Layer 6 of a small transformer language model trained on English Wikipedia (13 layers, counted from 0, width 128).
Take only the direct path to the model's output, skipping the later layers: a vector added to the residual stream pushes a token's score in proportion to its dot product with that token's output vector.

Output vectors of the tokens that the questions are about. A number n stands for (n - 500) times 0.0019.
"ies": 570 453 250 417 620 573 535 527 465 359 281 574 453 233 568 667 609 426 617 512 249 273 752 279 658 521 164 404 658 556 353 606 502 616 769 673 455 607 613 478 372 279 480 574 329 618 514 549 605 700 639 269 426 382 543 527 491 645 313 504 508 464 616 300 366 625 554 522 322 663 476 626 355 450 559 579 478 399 701 151 791 363 618 643 496 679 439 412 416 496 560 765 500 349 619 536 303 273 606 463 475 474 538 464 688 462 459 480 391 382 328 534 297 488 734 608 453 454 698 485 328 476 175 415 465 380 347 288
"ce": 559 571 523 575 465 437 655 556 487 423 362 374 196 444 147 708 445 537 482 674 329 524 609 604 639 620 468 493 226 840 431 487 437 455 636 700 535 487 565 380 687 879 279 508 527 656 415 488 377 556 500 278 393 487 302 582 518 500 458 616 805 520 423 288 542 468 404 314 783 290 349 354 527 29 569 609 665 648 608 574 457 537 482 456 558 481 512 379 661 294 484 420 272 333 500 513 848 507 555 345 427 575 482 489 550 558 545 310 167 410 365 304 456 399 659 544 619 522 630 589 491 453 534 554 542 457 396 527
"ue": 571 424 600 209 474 382 658 588 622 628 363 551 272 413 183 679 476 306 556 710 458 732 577 302 334 632 653 575 634 702 427 500 503 770 396 653 780 477 344 443 580 659 427 680 642 523 409 384 444 500 390 470 410 393 579 707 452 408 349 448 306 610 244 322 429 504 278 455 500 519 339 433 519 480 164 532 504 575 520 139 679 469 547 358 374 325 567 564 571 482 614 524 632 432 268 565 733 677 532 586 681 435 230 510 522 357 209 353 368 339 308 699 504 239 626 768 418 390 559 647 461 227 476 711 389 337 293 429
"ra": 398 623 347 533 429 531 634 747 536 544 541 445 323 524 481 402 407 619 351 461 468 647 362 412 633 448 468 548 657 387 599 457 487 648 551 283 445 735 664 635 437 391 663 526 512 532 525 558 472 626 514 526 339 710 432 399 542 508 631 410 526 587 357 355 442 530 568 359 466 760 568 747 546 531 588 494 669 318 576 214 496 629 527 941 447 580 660 567 475 566 492 504 464 615 661 476 548 724 213 344 530 411 270 520 601 534 325 566 381 465 524 652 408 172 519 699 386 661 737 413 386 279 319 529 492 469 496 447
"ap": 677 500 569 554 583 627 480 563 384 516 276 287 401 613 545 513 452 497 330 380 342 511 454 328 563 588 355 618 515 894 436 229 513 355 537 443 583 686 464 383 293 484 756 618 504 477 643 390 345 574 503 375 406 337 520 547 268 669 563 377 420 718 363 705 419 500 481 634 522 559 548 581 286 559 370 375 599 461 553 573 420 533 439 378 578 464 566 710 417 470 714 535 568 553 443 500 549 431 414 497 507 478 593 491 630 749 482 643 403 703 384 574 361 617 605 696 389 448 361 404 318 451 563 606 603 441 328 664
"age": 313 469 202 472 681 710 570 473 446 376 387 684 385 495 735 535 457 707 604 568 403 261 530 166 509 386 608 668 344 582 446 428 452 378 648 620 741 600 471 662 727 538 464 575 707 601 305 619 536 624 512 317 462 345 344 667 318 684 769 472 508 657 523 377 337 301 371 272 454 509 99 460 443 696 486 671 470 461 693 284 550 452 654 608 507 563 268 598 476 656 804 693 480 342 196 523 373 450 217 462 286 372 549 504 522 569 605 430 616 480 440 485 366 574 850 707 389 562 461 641 297 505 480 442 452 546 395 514
"ol": 331 535 550 625 561 416 544 495 391 473 523 540 558 644 670 710 587 537 481 586 412 504 434 405 665 328 257 642 393 558 473 407 516 633 473 376 604 535 590 428 475 504 371 734 459 738 389 713 387 564 517 537 147 462 584 497 413 417 679 209 486 707 351 546 367 471 575 682 414 590 421 546 496 530 476 560 445 514 483 357 500 402 433 459 562 292 654 574 325 342 643 419 542 477 708 348 531 683 597 633 330 357 370 479 366 592 350 630 291 555 552 692 516 379 653 115 660 463 470 509 487 219 651 482 378 382 496 480
" the": 477 451 591 439 484 642 565 278 570 557 432 360 593 570 411 469 488 429 459 515 672 401 334 503 605 497 472 517 577 637 537 603 461 385 403 483 482 548 549 440 560 568 415 456 346 434 524 650 505 561 524 342 442 544 603 589 637 435 462 559 474 342 483 420 639 351 580 483 650 465 545 388 459 565 579 662 461 556 485 534 615 557 517 363 536 623 495 714 600 599 484 576 492 545 503 603 494 444 400 396 463 414 621 485 483 536 634 385 603 498 537 518 323 480 479 389 433 466 527 600 635 359 365 436 413 528 704 468
"w": 688 526 482 579 361 719 453 509 335 365 452 621 449 373 582 589 541 530 560 640 370 357 384 321 538 262 431 357 379 552 546 377 505 614 374 619 221 411 466 575 328 699 579 532 624 430 605 713 463 744 617 671 528 681 380 586 443 355 294 530 667 518 438 441 421 496 434 416 458 392 578 369 419 504 675 441 712 437 470 285 233 604 451 572 567 527 627 402 408 637 322 580 441 423 585 713 461 531 565 593 635 410 803 553 659 624 469 337 277 575 466 580 457 507 434 443 519 490 650 816 611 580 321 633 384 526 332 360
"ut": 621 547 462 329 396 460 517 880 688 678 449 232 449 473 413 681 578 591 358 401 271 539 580 277 500 402 434 537 524 680 434 462 528 379 749 531 429 492 543 373 604 492 569 482 600 535 609 714 557 559 473 380 717 549 433 470 279 551 489 591 732 763 345 441 669 623 512 439 523 472 479 387 443 573 531 286 478 537 520 304 322 411 309 604 561 311 472 333 573 355 585 621 500 677 339 441 647 500 730 337 456 625 309 492 530 650 343 406 358 432 432 753 500 532 316 440 320 550 777 647 426 386 592 468 380 487 586 528
"f": 425 477 674 540 506 774 393 682 651 447 642 461 173 349 308 612 289 417 382 469 401 327 748 437 618 224 430 540 358 843 504 566 488 561 454 462 397 399 358 312 568 647 624 539 879 437 533 549 368 436 554 602 524 762 441 500 516 256 666 320 468 379 590 495 406 478 441 607 382 419 566 553 606 194 692 491 439 507 530 543 469 541 599 573 442 697 294 595 715 351 567 557 416 399 428 563 438 509 458 439 430 348 671 499 397 539 518 349 405 596 435 542 401 359 478 423 398 487 656 500 512 610 483 461 409 643 476 391
"'": 520 573 410 383 593 496 447 610 295 384 413 613 262 736 36 280 207 597 364 330 509 390 537 465 337 418 349 413 700 535 377 622 523 481 574 809 504 465 368 695 634 500 395 391 459 718 537 476 607 519 526 611 623 410 632 645 560 402 462 535 403 525 333 366 577 660 513 530 723 381 486 700 573 427 522 217 331 629 481 518 460 542 150 577 372 752 548 512 345 474 445 587 575 732 439 478 693 486 439 269 566 726 260 510 423 544 332 305 466 527 435 553 329 679 383 424 608 594 381 606 486 452 243 623 317 505 509 686
"are": 552 458 523 482 571 463 694 588 620 249 402 616 625 409 296 721 592 561 390 286 482 652 634 303 606 366 504 646 579 853 578 397 465 436 594 504 623 639 565 437 444 628 153 261 814 553 736 563 545 646 664 471 460 403 509 563 170 728 690 462 380 520 174 454 315 464 575 513 500 563 385 483 736 635 391 507 383 628 481 408 626 425 441 487 548 553 476 724 396 334 587 518 359 457 320 257 448 620 315 467 643 298 444 526 360 405 575 625 317 637 397 854 434 563 558 605 539 440 608 680 352 325 731 677 353 340 601 298
"=": 246 372 484 504 510 723 707 327 701 430 482 466 377 348 553 444 272 630 551 442 353 504 446 508 423 735 429 596 567 561 376 377 483 568 549 547 708 583 513 612 619 487 467 363 367 584 487 537 482 644 436 450 530 540 851 465 286 521 592 547 534 723 521 383 308 388 441 337 755 560 526 769 522 340 471 249 355 525 607 642 467 365 605 457 409 583 587 434 522 796 346 487 276 467 591 369 376 425 475 422 539 301 203 479 605 483 754 445 505 525 373 720 625 365 591 496 422 276 339 590 341 361 471 253 813 399 483 299
"se": 458 424 449 427 459 410 623 515 438 371 426 392 562 412 431 603 366 404 569 759 299 671 516 322 537 488 651 287 581 766 362 354 499 573 653 504 538 618 497 585 811 443 437 515 370 283 338 584 303 463 525 350 365 615 329 626 677 398 516 243 566 669 487 312 435 570 487 376 660 613 504 797 395 458 618 455 730 471 769 504 571 544 603 739 404 544 538 547 434 298 444 535 451 492 466 517 676 477 546 380 468 465 766 502 262 422 859 607 393 301 603 642 443 599 672 663 596 417 822 582 335 728 746 534 663 350 365 504
"ill": 511 557 461 520 490 585 648 681 220 581 503 493 503 456 640 635 576 390 653 486 447 522 474 371 625 411 422 613 419 356 404 543 496 403 307 574 464 731 620 573 533 458 500 409 574 669 325 478 670 816 383 515 521 239 825 586 416 339 694 479 518 637 320 603 473 574 484 579 577 405 483 268 242 721 500 674 432 624 383 242 564 591 273 854 604 410 286 620 504 613 431 641 493 607 468 451 528 696 642 527 541 652 355 478 328 430 394 359 359 378 430 474 652 385 572 541 474 558 293 747 182 409 521 348 515 487 564 566
" to": 509 502 528 554 508 503 548 433 426 548 486 506 514 444 368 439 583 431 523 368 665 451 401 487 573 401 668 642 724 433 460 287 474 376 574 451 457 328 426 349 405 562 315 417 413 314 497 455 565 412 460 430 619 625 621 632 721 358 509 418 489 314 541 408 615 445 623 325 487 704 371 527 370 507 415 560 510 527 451 595 360 533 585 397 473 495 543 714 416 540 381 549 438 574 547 478 512 564 580 526 436 650 570 510 473 387 623 345 573 317 486 541 366 596 598 677 393 356 507 600 550 486 533 483 388 344 497 300
"]": 717 496 295 450 725 365 670 712 358 408 435 550 590 319 188 596 202 678 436 448 475 473 421 421 519 606 432 398 430 812 402 358 450 547 500 556 693 333 367 781 564 650 504 477 235 635 582 660 303 645 254 334 740 663 817 542 287 570 385 577 414 347 194 390 514 371 440 913 687 490 327 801 274 505 158 360 512 636 654 490 692 448 475 490 446 624 518 680 146 534 439 520 482 495 489 244 633 457 403 452 556 467 220 445 365 276 722 495 560 461 457 800 500 384 552 568 818 618 143 879 469 693 435 348 595 544 540 592
"mer": 320 545 681 237 584 738 677 623 530 511 619 599 504 227 606 769 514 392 535 394 579 631 335 448 253 392 598 666 322 800 333 377 449 418 601 315 375 594 358 558 595 725 302 323 482 578 437 465 336 635 430 315 584 621 431 615 378 426 567 519 453 505 534 177 446 508 517 445 395 353 395 500 357 495 750 392 661 481 608 461 436 496 533 580 341 623 449 460 295 210 348 611 369 398 436 465 577 629 259 468 621 365 404 487 592 370 639 448 538 598 459 453 500 415 549 662 703 562 542 889 409 267 421 659 807 553 336 385
"at": 634 604 686 382 519 533 424 661 385 385 283 301 621 619 663 543 598 503 566 480 496 504 410 275 591 446 443 596 305 561 712 259 480 627 660 517 493 550 552 489 536 536 640 610 699 676 460 692 436 550 517 717 612 669 392 382 435 465 571 379 472 651 442 468 429 615 488 424 347 440 644 515 697 688 453 426 440 337 493 192 546 566 552 536 613 517 289 482 352 349 614 388 323 596 575 402 496 268 717 465 540 673 331 513 330 529 509 585 248 524 567 588 359 636 694 530 478 431 600 221 512 337 685 570 638 543 597 504
"g": 362 575 467 500 562 660 702 747 488 463 285 299 128 282 472 517 517 559 584 581 512 342 500 452 477 619 562 664 383 612 492 421 506 628 712 574 358 532 450 373 445 680 556 354 558 230 637 345 642 478 603 668 533 620 338 506 445 424 658 424 507 655 369 617 385 363 516 531 513 186 716 373 226 337 588 479 737 476 483 375 643 641 510 422 456 524 286 496 537 340 553 459 493 500 399 646 560 698 512 640 436 457 513 498 523 657 482 403 438 399 483 405 310 468 583 527 539 367 319 340 712 634 650 558 276 748 500 492
"ust": 453 465 513 491 597 540 606 495 450 662 571 535 530 293 440 540 464 463 607 489 358 480 564 462 405 532 514 766 423 883 183 466 451 390 663 340 380 483 510 701 414 696 387 593 601 800 589 626 577 541 598 277 662 525 373 796 339 778 512 574 453 505 284 455 652 591 513 571 360 540 477 422 496 453 440 432 462 398 416 286 445 634 443 548 393 249 392 381 557 392 626 443 576 588 305 629 542 550 236 580 731 461 228 494 629 636 343 523 434 355 415 620 483 201 540 420 431 511 619 773 238 178 493 262 750 292 483 426
"/": 336 418 523 449 524 497 600 512 543 412 498 582 425 510 496 548 584 648 500 488 652 567 625 547 328 738 421 626 490 508 666 566 493 428 389 611 564 527 516 497 518 277 627 348 428 497 486 536 367 475 609 559 613 642 589 599 595 641 474 416 604 393 633 629 256 454 362 284 514 417 394 683 528 573 306 398 552 618 460 520 374 592 416 352 466 483 560 547 452 549 357 521 449 470 431 131 596 432 687 321 438 313 440 489 481 612 412 529 515 558 500 464 495 509 320 437 392 537 403 550 588 475 349 668 584 504 701 452

Each question shows what one neuron of this layer's MLP adds at an activation of 1. A number n stands for (n - 500) times 0.00057.

n141: 419 438 342 484 507 613 588 468 578 431 570 590 485 627 658 295 403 440 758 477 491 309 596 506 389 491 427 740 551 493 388 604 306 340 652 643 373 604 569 533 516 572 486 449 486 459 436 406 359 466 656 706 473 462 526 553 599 547 435 448 462 475 520 573 537 517 543 368 553 400 430 598 264 467 581 487 670 422 528 577 407 468 678 567 503 616 471 460 562 630 313 483 650 528 558 384 493 428 524 603 284 229 540 443 560 420 469 576 533 578 523 523 225 464 347 621 478 483 423 440 549 402 631 531 714 676 833 566
Which of these tokens does it push up most? "/"

n472: 534 453 522 457 503 490 348 460 429 585 378 634 535 506 465 354 370 594 592 420 443 362 445 272 534 373 530 405 325 484 449 474 547 460 562 537 566 553 465 542 612 382 451 493 395 536 413 389 528 414 687 730 406 654 389 481 532 382 384 422 556 269 584 421 473 658 664 437 453 460 446 378 450 682 643 577 599 617 577 699 625 630 564 449 534 515 482 548 598 506 655 446 549 583 441 489 537 566 822 614 409 788 580 452 368 381 370 413 484 393 516 571 643 590 410 469 336 432 616 546 352 659 570 654 564 581 360 547
Pushed down most: "="

n251: 494 650 636 353 595 715 358 353 654 575 454 510 388 438 486 686 417 565 362 514 506 615 361 503 393 367 500 408 463 477 587 635 543 760 500 554 542 700 317 432 376 610 357 673 449 556 417 597 447 621 683 663 361 581 398 673 352 575 430 423 507 697 745 654 398 424 408 561 401 493 517 564 539 526 607 586 613 503 408 456 220 453 451 359 434 516 710 531 423 535 503 507 464 564 645 531 460 571 517 610 666 513 500 464 445 474 696 328 604 462 524 560 712 472 739 338 506 573 382 425 673 434 365 594 441 550 440 343
Which two tokens does it push up most, strongest first? "w", "ol"

n416: 442 419 397 431 383 500 466 546 586 434 481 618 487 607 364 535 465 516 460 397 520 538 500 358 479 512 601 252 472 585 461 423 497 511 480 514 393 404 511 407 369 442 557 567 452 428 303 650 489 652 503 508 571 484 514 344 692 461 651 541 462 410 536 327 560 494 458 482 303 462 354 489 605 679 410 604 615 500 510 659 675 427 371 478 538 614 489 531 492 505 538 749 309 390 528 400 473 528 500 505 445 541 417 410 458 479 617 564 470 477 395 560 427 403 405 387 566 440 654 602 653 588 397 527 455 385 495 633
Which of these tokens does it push up most? "]"

n389: 476 251 411 650 500 464 679 557 397 550 541 667 378 574 474 548 417 369 406 346 474 522 482 531 440 491 519 418 465 545 595 351 282 654 397 385 338 415 409 565 494 618 383 517 667 490 306 469 586 561 556 593 619 540 431 490 449 618 606 407 357 657 259 438 687 510 669 445 630 481 520 571 517 478 325 299 542 463 619 261 500 637 403 451 340 565 453 507 753 506 583 552 541 460 403 404 577 426 470 560 264 341 595 422 582 516 557 233 465 577 652 487 559 497 636 636 472 540 406 519 617 327 383 568 566 372 583 551
Pushed down most: "ies"

n438: 566 459 584 465 602 412 299 493 463 312 507 441 480 480 600 703 671 353 539 376 261 528 606 562 575 455 503 267 658 478 676 634 437 652 556 683 370 415 573 646 521 580 548 261 617 669 500 434 450 507 508 714 526 431 366 482 626 500 478 216 492 480 662 452 726 548 376 347 453 365 507 540 339 375 489 507 403 787 398 691 616 617 532 562 458 474 282 617 524 797 418 353 496 415 378 441 654 362 241 411 551 450 698 629 522 454 504 558 561 515 576 418 408 726 493 406 397 478 312 566 396 459 278 475 452 440 447 481
Pushed down most: "ol"

n508: 500 298 557 488 592 559 264 376 664 556 503 519 393 285 350 370 467 547 533 419 669 479 494 523 597 459 376 527 416 600 517 531 429 491 671 403 529 629 469 503 385 597 456 478 503 535 509 441 683 462 589 452 535 509 416 411 730 432 467 543 461 401 363 720 407 475 497 461 731 600 571 722 607 391 443 637 571 600 416 651 555 566 488 342 524 464 414 420 601 590 585 630 625 714 394 561 439 419 525 539 622 458 451 565 269 562 300 516 552 472 561 563 432 421 520 580 529 673 543 553 337 535 329 572 656 426 400 457
Which of these tokens does it push up most? "ust"

n509: 402 471 691 330 708 584 333 667 486 573 453 300 545 414 337 573 469 276 312 517 550 773 525 533 440 624 646 618 478 352 553 475 544 581 514 500 536 429 549 512 544 400 493 688 627 561 500 382 476 500 283 484 383 447 598 420 360 672 280 600 544 474 562 413 346 493 448 708 476 452 679 376 515 280 486 384 420 434 620 354 438 605 453 269 722 280 527 462 588 575 459 742 648 461 403 441 881 560 436 469 400 456 673 477 437 500 457 471 510 575 276 683 423 433 582 535 520 606 487 630 622 546 526 500 588 573 551 427
Which of these tokens does it push up most? "ue"

n299: 442 478 378 646 585 573 599 543 707 469 576 603 513 468 304 534 529 573 508 362 479 562 434 519 449 604 450 443 564 488 558 637 389 568 518 411 503 511 404 578 583 651 485 427 566 563 432 512 500 500 428 484 584 600 491 482 673 633 439 668 288 535 671 618 478 601 401 435 480 377 521 517 454 438 643 411 602 511 508 299 475 348 393 376 469 421 404 465 687 582 279 394 667 607 522 558 641 354 542 429 436 368 596 396 565 463 509 346 451 488 590 360 744 417 372 494 310 485 508 469 578 554 462 500 378 691 520 528
Which of these tokens does it push up most? "/"

n163: 548 404 376 637 535 415 387 497 533 567 492 644 679 642 491 561 560 570 537 755 518 435 548 467 598 602 472 545 651 477 522 319 574 367 533 414 440 527 532 533 511 475 416 621 538 596 586 420 600 434 553 530 586 581 571 491 546 594 396 615 430 610 664 289 412 716 570 472 485 583 617 520 408 435 617 459 417 395 533 452 579 366 703 600 334 353 424 372 489 522 569 494 559 390 394 492 327 555 702 446 352 531 609 352 432 582 473 540 566 587 468 563 688 481 400 439 415 500 620 379 611 563 519 351 459 511 414 561
Which of these tokens does it push up most? "ies"

n496: 442 580 502 349 468 286 345 487 596 515 398 661 519 527 527 480 552 467 682 479 536 500 529 419 636 564 546 317 433 340 359 484 512 482 658 466 490 312 473 464 419 464 495 481 531 547 508 455 497 555 643 517 476 591 720 569 447 398 495 581 483 332 450 484 450 535 245 444 662 393 559 660 690 462 521 379 495 442 458 330 465 495 587 379 533 509 526 540 547 460 531 562 570 425 520 612 605 401 535 531 415 396 410 559 659 400 379 427 479 462 629 539 468 429 555 524 487 364 572 500 486 380 473 433 570 485 529 454
Which three tokens does it push up most, strongest first? "ue", "ies", "="

n236: 564 707 500 576 494 321 399 497 593 440 443 683 482 640 523 455 564 465 467 634 637 418 552 460 435 482 587 456 508 581 554 477 516 434 352 587 356 452 548 313 453 543 581 518 463 626 497 467 605 601 564 531 619 538 671 480 478 354 536 475 435 530 573 537 425 226 438 560 474 381 526 352 434 371 439 437 409 476 521 345 537 464 549 420 445 639 410 335 407 471 664 560 508 420 405 452 452 510 624 447 404 408 362 514 626 648 555 608 559 538 402 400 691 557 629 356 479 364 428 593 503 422 372 571 667 474 661 574
Which of these tokens does it push up most? "/"

n445: 492 287 489 388 500 506 575 431 402 500 715 509 407 438 534 523 542 592 515 515 445 387 545 358 407 396 374 423 525 358 622 563 404 548 626 313 442 571 460 531 400 561 399 414 437 415 621 432 512 327 507 576 453 658 587 515 569 559 352 391 526 543 661 423 376 435 528 632 310 563 447 306 271 316 515 404 562 439 451 292 290 464 530 475 387 464 524 472 463 393 581 444 333 610 571 547 506 328 459 332 518 479 506 409 512 340 677 439 594 554 573 518 614 584 378 470 471 356 566 586 718 336 628 425 516 382 365 577
Which of these tokens does it push up most? "mer"

n180: 577 480 509 423 524 490 441 619 378 417 567 407 396 596 483 421 436 526 554 605 474 495 430 484 534 651 662 476 474 577 486 668 424 613 594 412 523 396 352 535 510 461 507 392 568 430 419 436 472 509 435 696 567 588 347 437 395 493 615 500 396 552 495 622 584 419 650 434 548 483 522 565 477 615 343 336 509 385 586 565 514 443 406 571 523 429 544 563 561 341 569 561 399 591 529 537 505 640 453 727 498 519 509 526 326 491 450 508 411 485 531 479 534 478 530 510 555 507 564 512 549 507 520 485 534 527 564 479
Pushed down most: "ies"

n295: 454 562 483 454 560 427 666 603 308 454 582 542 570 622 494 226 425 497 432 427 434 580 558 533 507 259 527 497 480 487 443 597 687 386 533 450 587 364 716 362 541 597 402 553 384 336 339 483 546 351 357 532 429 533 417 551 309 583 556 431 540 285 569 529 590 448 804 490 633 360 644 516 507 387 668 568 643 512 539 589 470 615 567 436 577 652 567 395 554 446 425 449 629 548 500 494 409 537 413 506 323 348 378 305 690 592 559 483 865 562 579 683 462 483 446 513 494 626 470 424 567 471 479 539 535 450 491 536
Which of these tokens does it push up most? " the"

n45: 407 462 464 521 671 595 403 425 425 385 472 596 580 520 608 320 647 609 324 401 566 327 354 365 520 376 308 617 378 511 579 623 471 840 414 328 394 459 566 541 425 552 242 397 688 636 456 624 514 449 673 225 608 385 489 598 516 441 403 313 573 433 500 408 438 556 336 611 613 550 533 403 588 375 536 474 621 535 544 462 627 596 606 552 384 517 264 653 339 524 636 224 574 538 524 415 612 321 459 610 525 432 538 427 456 525 538 331 460 691 601 432 555 714 441 641 252 533 363 454 280 418 584 298 292 487 668 395
Which three tokens does it push up most, strongest first? "age", "are", "at"

n10: 370 466 541 452 487 403 561 569 428 443 382 436 381 408 547 486 644 622 542 336 240 587 521 588 558 384 471 539 376 559 547 541 246 303 599 441 403 395 500 537 719 643 520 292 707 428 584 623 399 531 428 436 514 602 484 543 459 668 503 595 388 707 345 420 371 409 467 472 696 409 383 398 637 603 728 429 334 373 472 636 422 542 516 534 545 473 596 500 547 519 350 450 616 534 537 386 490 458 517 331 589 490 728 414 679 657 603 489 316 613 447 506 493 488 484 649 528 466 434 510 564 244 491 578 635 506 813 384
Which of these tokens does it push up most? "are"

n321: 438 378 358 337 438 421 204 615 430 438 647 585 587 401 510 425 481 591 642 457 471 503 598 358 302 427 587 408 479 519 463 324 410 655 406 676 549 561 568 427 548 422 430 720 524 426 556 472 459 528 535 545 573 512 605 614 431 467 600 246 438 517 410 428 432 649 360 497 588 557 635 535 778 576 478 295 599 410 491 264 521 468 434 474 487 374 670 539 635 457 481 602 753 469 542 321 397 506 560 357 494 672 564 712 437 642 540 490 468 410 519 484 398 470 506 451 534 563 497 459 535 477 801 494 583 431 305 642
Pushed down most: " the"

n488: 345 433 401 261 674 378 690 515 497 408 527 484 611 420 491 379 625 658 503 668 676 614 455 538 524 530 476 434 641 687 421 345 500 362 475 457 418 491 454 635 436 684 414 455 720 462 409 372 515 722 417 494 601 311 545 587 296 591 583 445 487 590 623 456 567 636 447 627 422 500 484 528 503 373 515 465 391 373 515 363 404 424 443 575 437 297 647 565 564 491 345 381 557 520 388 330 552 553 573 630 531 485 509 494 579 659 471 418 675 350 694 551 444 591 479 528 509 544 387 393 424 583 454 400 566 625 503 460
Which of these tokens does it push up most? "ust"

n151: 654 510 464 513 280 531 417 573 611 555 389 449 419 528 490 354 570 330 716 254 415 520 269 442 430 660 646 556 466 537 420 545 664 539 361 510 593 506 446 625 340 516 448 401 318 629 552 522 510 500 391 669 507 393 599 544 462 510 349 426 518 496 597 364 698 476 405 518 425 380 657 493 468 624 606 627 500 555 329 587 430 576 412 716 569 655 343 605 513 506 640 240 562 627 550 494 677 445 721 338 530 231 570 519 366 435 500 550 396 615 409 219 548 385 413 402 548 410 319 480 593 580 513 562 466 597 321 606
Which three tokens does it push up most, strongest first? "ill", "'", "g"

n147: 652 398 471 364 650 574 431 616 497 537 418 619 427 522 635 423 607 574 497 601 587 506 607 712 411 568 556 617 409 526 494 410 602 560 470 445 514 412 353 576 613 640 597 436 402 439 443 503 569 691 411 440 614 579 531 662 227 562 483 666 617 415 520 734 392 455 615 515 471 468 568 471 410 373 419 500 595 452 492 452 580 255 520 417 469 421 455 435 478 464 359 364 603 514 432 407 485 513 677 644 362 402 644 599 643 563 470 335 567 718 380 402 524 527 536 564 486 458 464 574 581 473 516 469 584 589 517 641
Pushed down most: "ra"

n501: 382 538 403 802 459 744 406 574 647 487 572 390 491 246 521 328 544 457 533 500 423 536 444 620 404 494 428 520 661 294 309 483 461 510 588 312 564 373 544 439 443 396 584 592 588 479 448 377 433 603 632 673 469 503 500 503 645 352 483 365 597 742 554 668 320 319 411 539 708 510 638 433 374 398 721 583 799 526 484 428 410 510 563 548 576 380 497 524 542 423 487 490 593 644 586 374 551 463 389 590 429 751 631 454 306 500 391 399 551 345 480 547 572 328 545 439 281 538 388 589 395 472 525 544 340 431 463 485
Which of these tokens does it push up most? "g"

n494: 421 402 511 362 347 545 454 553 275 597 344 563 426 607 396 421 444 682 448 455 430 686 443 440 484 441 423 477 535 429 531 405 230 352 392 609 525 665 494 356 671 474 592 506 403 670 497 475 678 351 610 657 332 403 468 602 584 346 533 515 396 455 343 524 582 418 698 509 632 541 612 346 450 384 418 628 522 494 604 563 517 614 506 524 575 623 604 632 432 404 582 415 436 675 531 446 580 495 524 597 589 403 416 440 354 480 466 462 411 408 476 488 515 426 480 580 658 512 410 488 408 423 458 510 561 332 397 367
Which three tokens does it push up most, strongest first? "'", "ill", "ue"

n216: 429 687 505 550 416 555 470 511 423 547 428 494 503 604 600 515 565 531 517 392 282 637 318 533 528 479 583 292 432 409 462 500 567 528 515 583 606 702 590 345 363 453 571 467 519 575 485 365 480 489 354 497 689 574 452 457 558 567 566 426 661 450 483 494 511 559 604 470 523 381 413 566 427 538 418 365 604 547 522 568 486 707 480 424 592 314 690 584 277 435 619 413 640 432 570 612 440 445 326 299 664 611 552 614 512 522 452 482 474 399 494 554 517 391 536 385 497 506 486 442 620 328 436 503 512 649 500 377
Which two tokens does it push up most, strongest first? "ra", "ap"

n440: 402 528 202 518 530 504 820 419 416 660 658 395 503 651 470 327 650 403 356 575 560 421 341 369 447 427 414 424 547 585 401 466 509 453 355 338 525 368 481 475 728 635 431 477 608 562 674 358 471 532 352 390 351 482 609 686 604 842 412 574 559 540 415 507 549 583 526 484 291 211 628 437 567 260 478 413 576 535 423 348 343 402 612 346 352 522 554 590 574 644 526 218 757 668 375 325 566 557 641 544 437 401 381 429 504 612 458 331 725 477 667 485 477 647 288 533 542 534 434 622 449 427 641 633 530 497 471 370
Which of these tokens does it push up most? "ust"

n213: 564 541 485 581 611 564 541 738 320 571 329 639 546 509 555 532 579 451 516 679 488 474 595 401 420 389 606 618 485 407 420 445 356 559 672 470 462 503 389 455 553 365 462 546 468 552 510 828 628 687 551 323 490 471 559 584 237 280 341 520 564 529 616 571 392 285 419 454 470 648 571 596 380 601 457 548 500 532 588 429 497 625 292 469 461 543 506 392 494 399 431 707 510 566 587 400 490 241 545 562 423 316 535 555 667 542 375 684 490 590 413 536 619 411 564 757 655 514 323 526 835 562 568 360 582 441 431 576
Which of these tokens does it push up most? "ies"

n442: 559 625 520 415 660 641 503 494 560 572 541 332 605 647 593 548 484 450 673 313 389 611 426 525 387 599 703 513 408 458 466 480 696 611 493 420 417 527 712 544 628 301 366 632 430 547 354 497 299 632 247 452 490 435 360 601 343 625 497 445 575 619 458 467 429 603 392 541 392 519 625 500 514 319 676 619 419 469 680 279 537 500 484 490 478 362 468 487 341 374 538 595 513 497 682 559 442 426 660 462 597 695 552 450 560 405 705 589 351 477 665 640 349 378 599 562 472 487 589 428 618 423 400 605 639 545 519 656
Which of these tokens does it push up most? "at"

n256: 620 512 339 483 577 548 482 446 439 383 397 480 646 630 510 573 456 603 512 523 460 488 527 472 524 527 407 587 455 567 500 627 477 512 572 394 587 437 331 533 412 557 538 490 532 482 399 452 393 615 538 410 477 581 422 525 441 651 436 392 555 382 510 412 509 652 493 495 500 517 397 631 476 483 385 384 445 370 701 474 622 556 599 485 440 518 384 510 388 568 610 452 638 430 570 484 392 654 525 534 421 385 369 533 563 355 608 529 577 549 507 529 430 434 521 480 472 520 584 615 566 543 535 608 612 534 532 402
Which of these tokens does it push up most? "]"

n422: 512 455 403 522 352 409 572 481 364 629 537 425 559 408 582 480 538 274 329 636 578 587 456 588 601 471 297 394 494 567 418 431 441 384 441 487 652 590 651 673 490 402 599 322 559 560 382 360 330 497 472 441 802 353 462 426 522 477 268 414 382 538 688 432 549 497 416 405 300 330 348 478 351 446 547 546 402 390 515 481 551 487 366 500 295 677 484 310 533 455 449 532 553 436 428 503 430 418 451 491 414 446 506 639 549 677 556 405 522 675 535 355 623 476 613 538 451 309 539 404 346 589 438 419 709 674 633 486
Pushed down most: "are"

n129: 381 596 513 303 657 522 474 629 710 430 721 541 557 637 545 469 439 556 390 390 582 620 450 691 651 598 402 706 507 460 465 548 530 663 305 511 589 473 442 520 540 556 459 580 508 259 481 252 436 782 539 386 493 413 514 460 541 389 421 370 519 610 695 544 555 686 474 320 445 500 529 421 515 415 332 215 635 225 606 376 342 504 264 684 419 333 408 584 466 311 461 386 613 569 500 678 583 517 571 550 442 418 514 454 467 359 700 353 645 699 485 357 706 376 417 671 472 560 685 504 403 309 517 563 611 534 547 287
Which three tokens does it push up most, strongest first? "mer", "ra", "ue"

n192: 629 478 547 519 355 513 503 419 415 412 548 813 500 527 440 340 461 529 545 437 473 414 554 315 375 382 598 359 563 409 441 456 614 535 324 536 531 543 513 493 494 541 463 414 294 330 614 311 387 466 330 701 507 402 686 536 729 480 448 432 382 482 608 284 494 487 302 490 652 484 450 536 431 460 477 473 457 610 346 508 565 539 490 547 494 442 312 556 497 739 623 547 730 379 304 536 396 524 561 445 513 639 423 418 510 497 463 524 213 449 448 391 427 521 472 352 811 507 243 383 591 459 515 420 564 412 384 468
Pushed down most: "ut"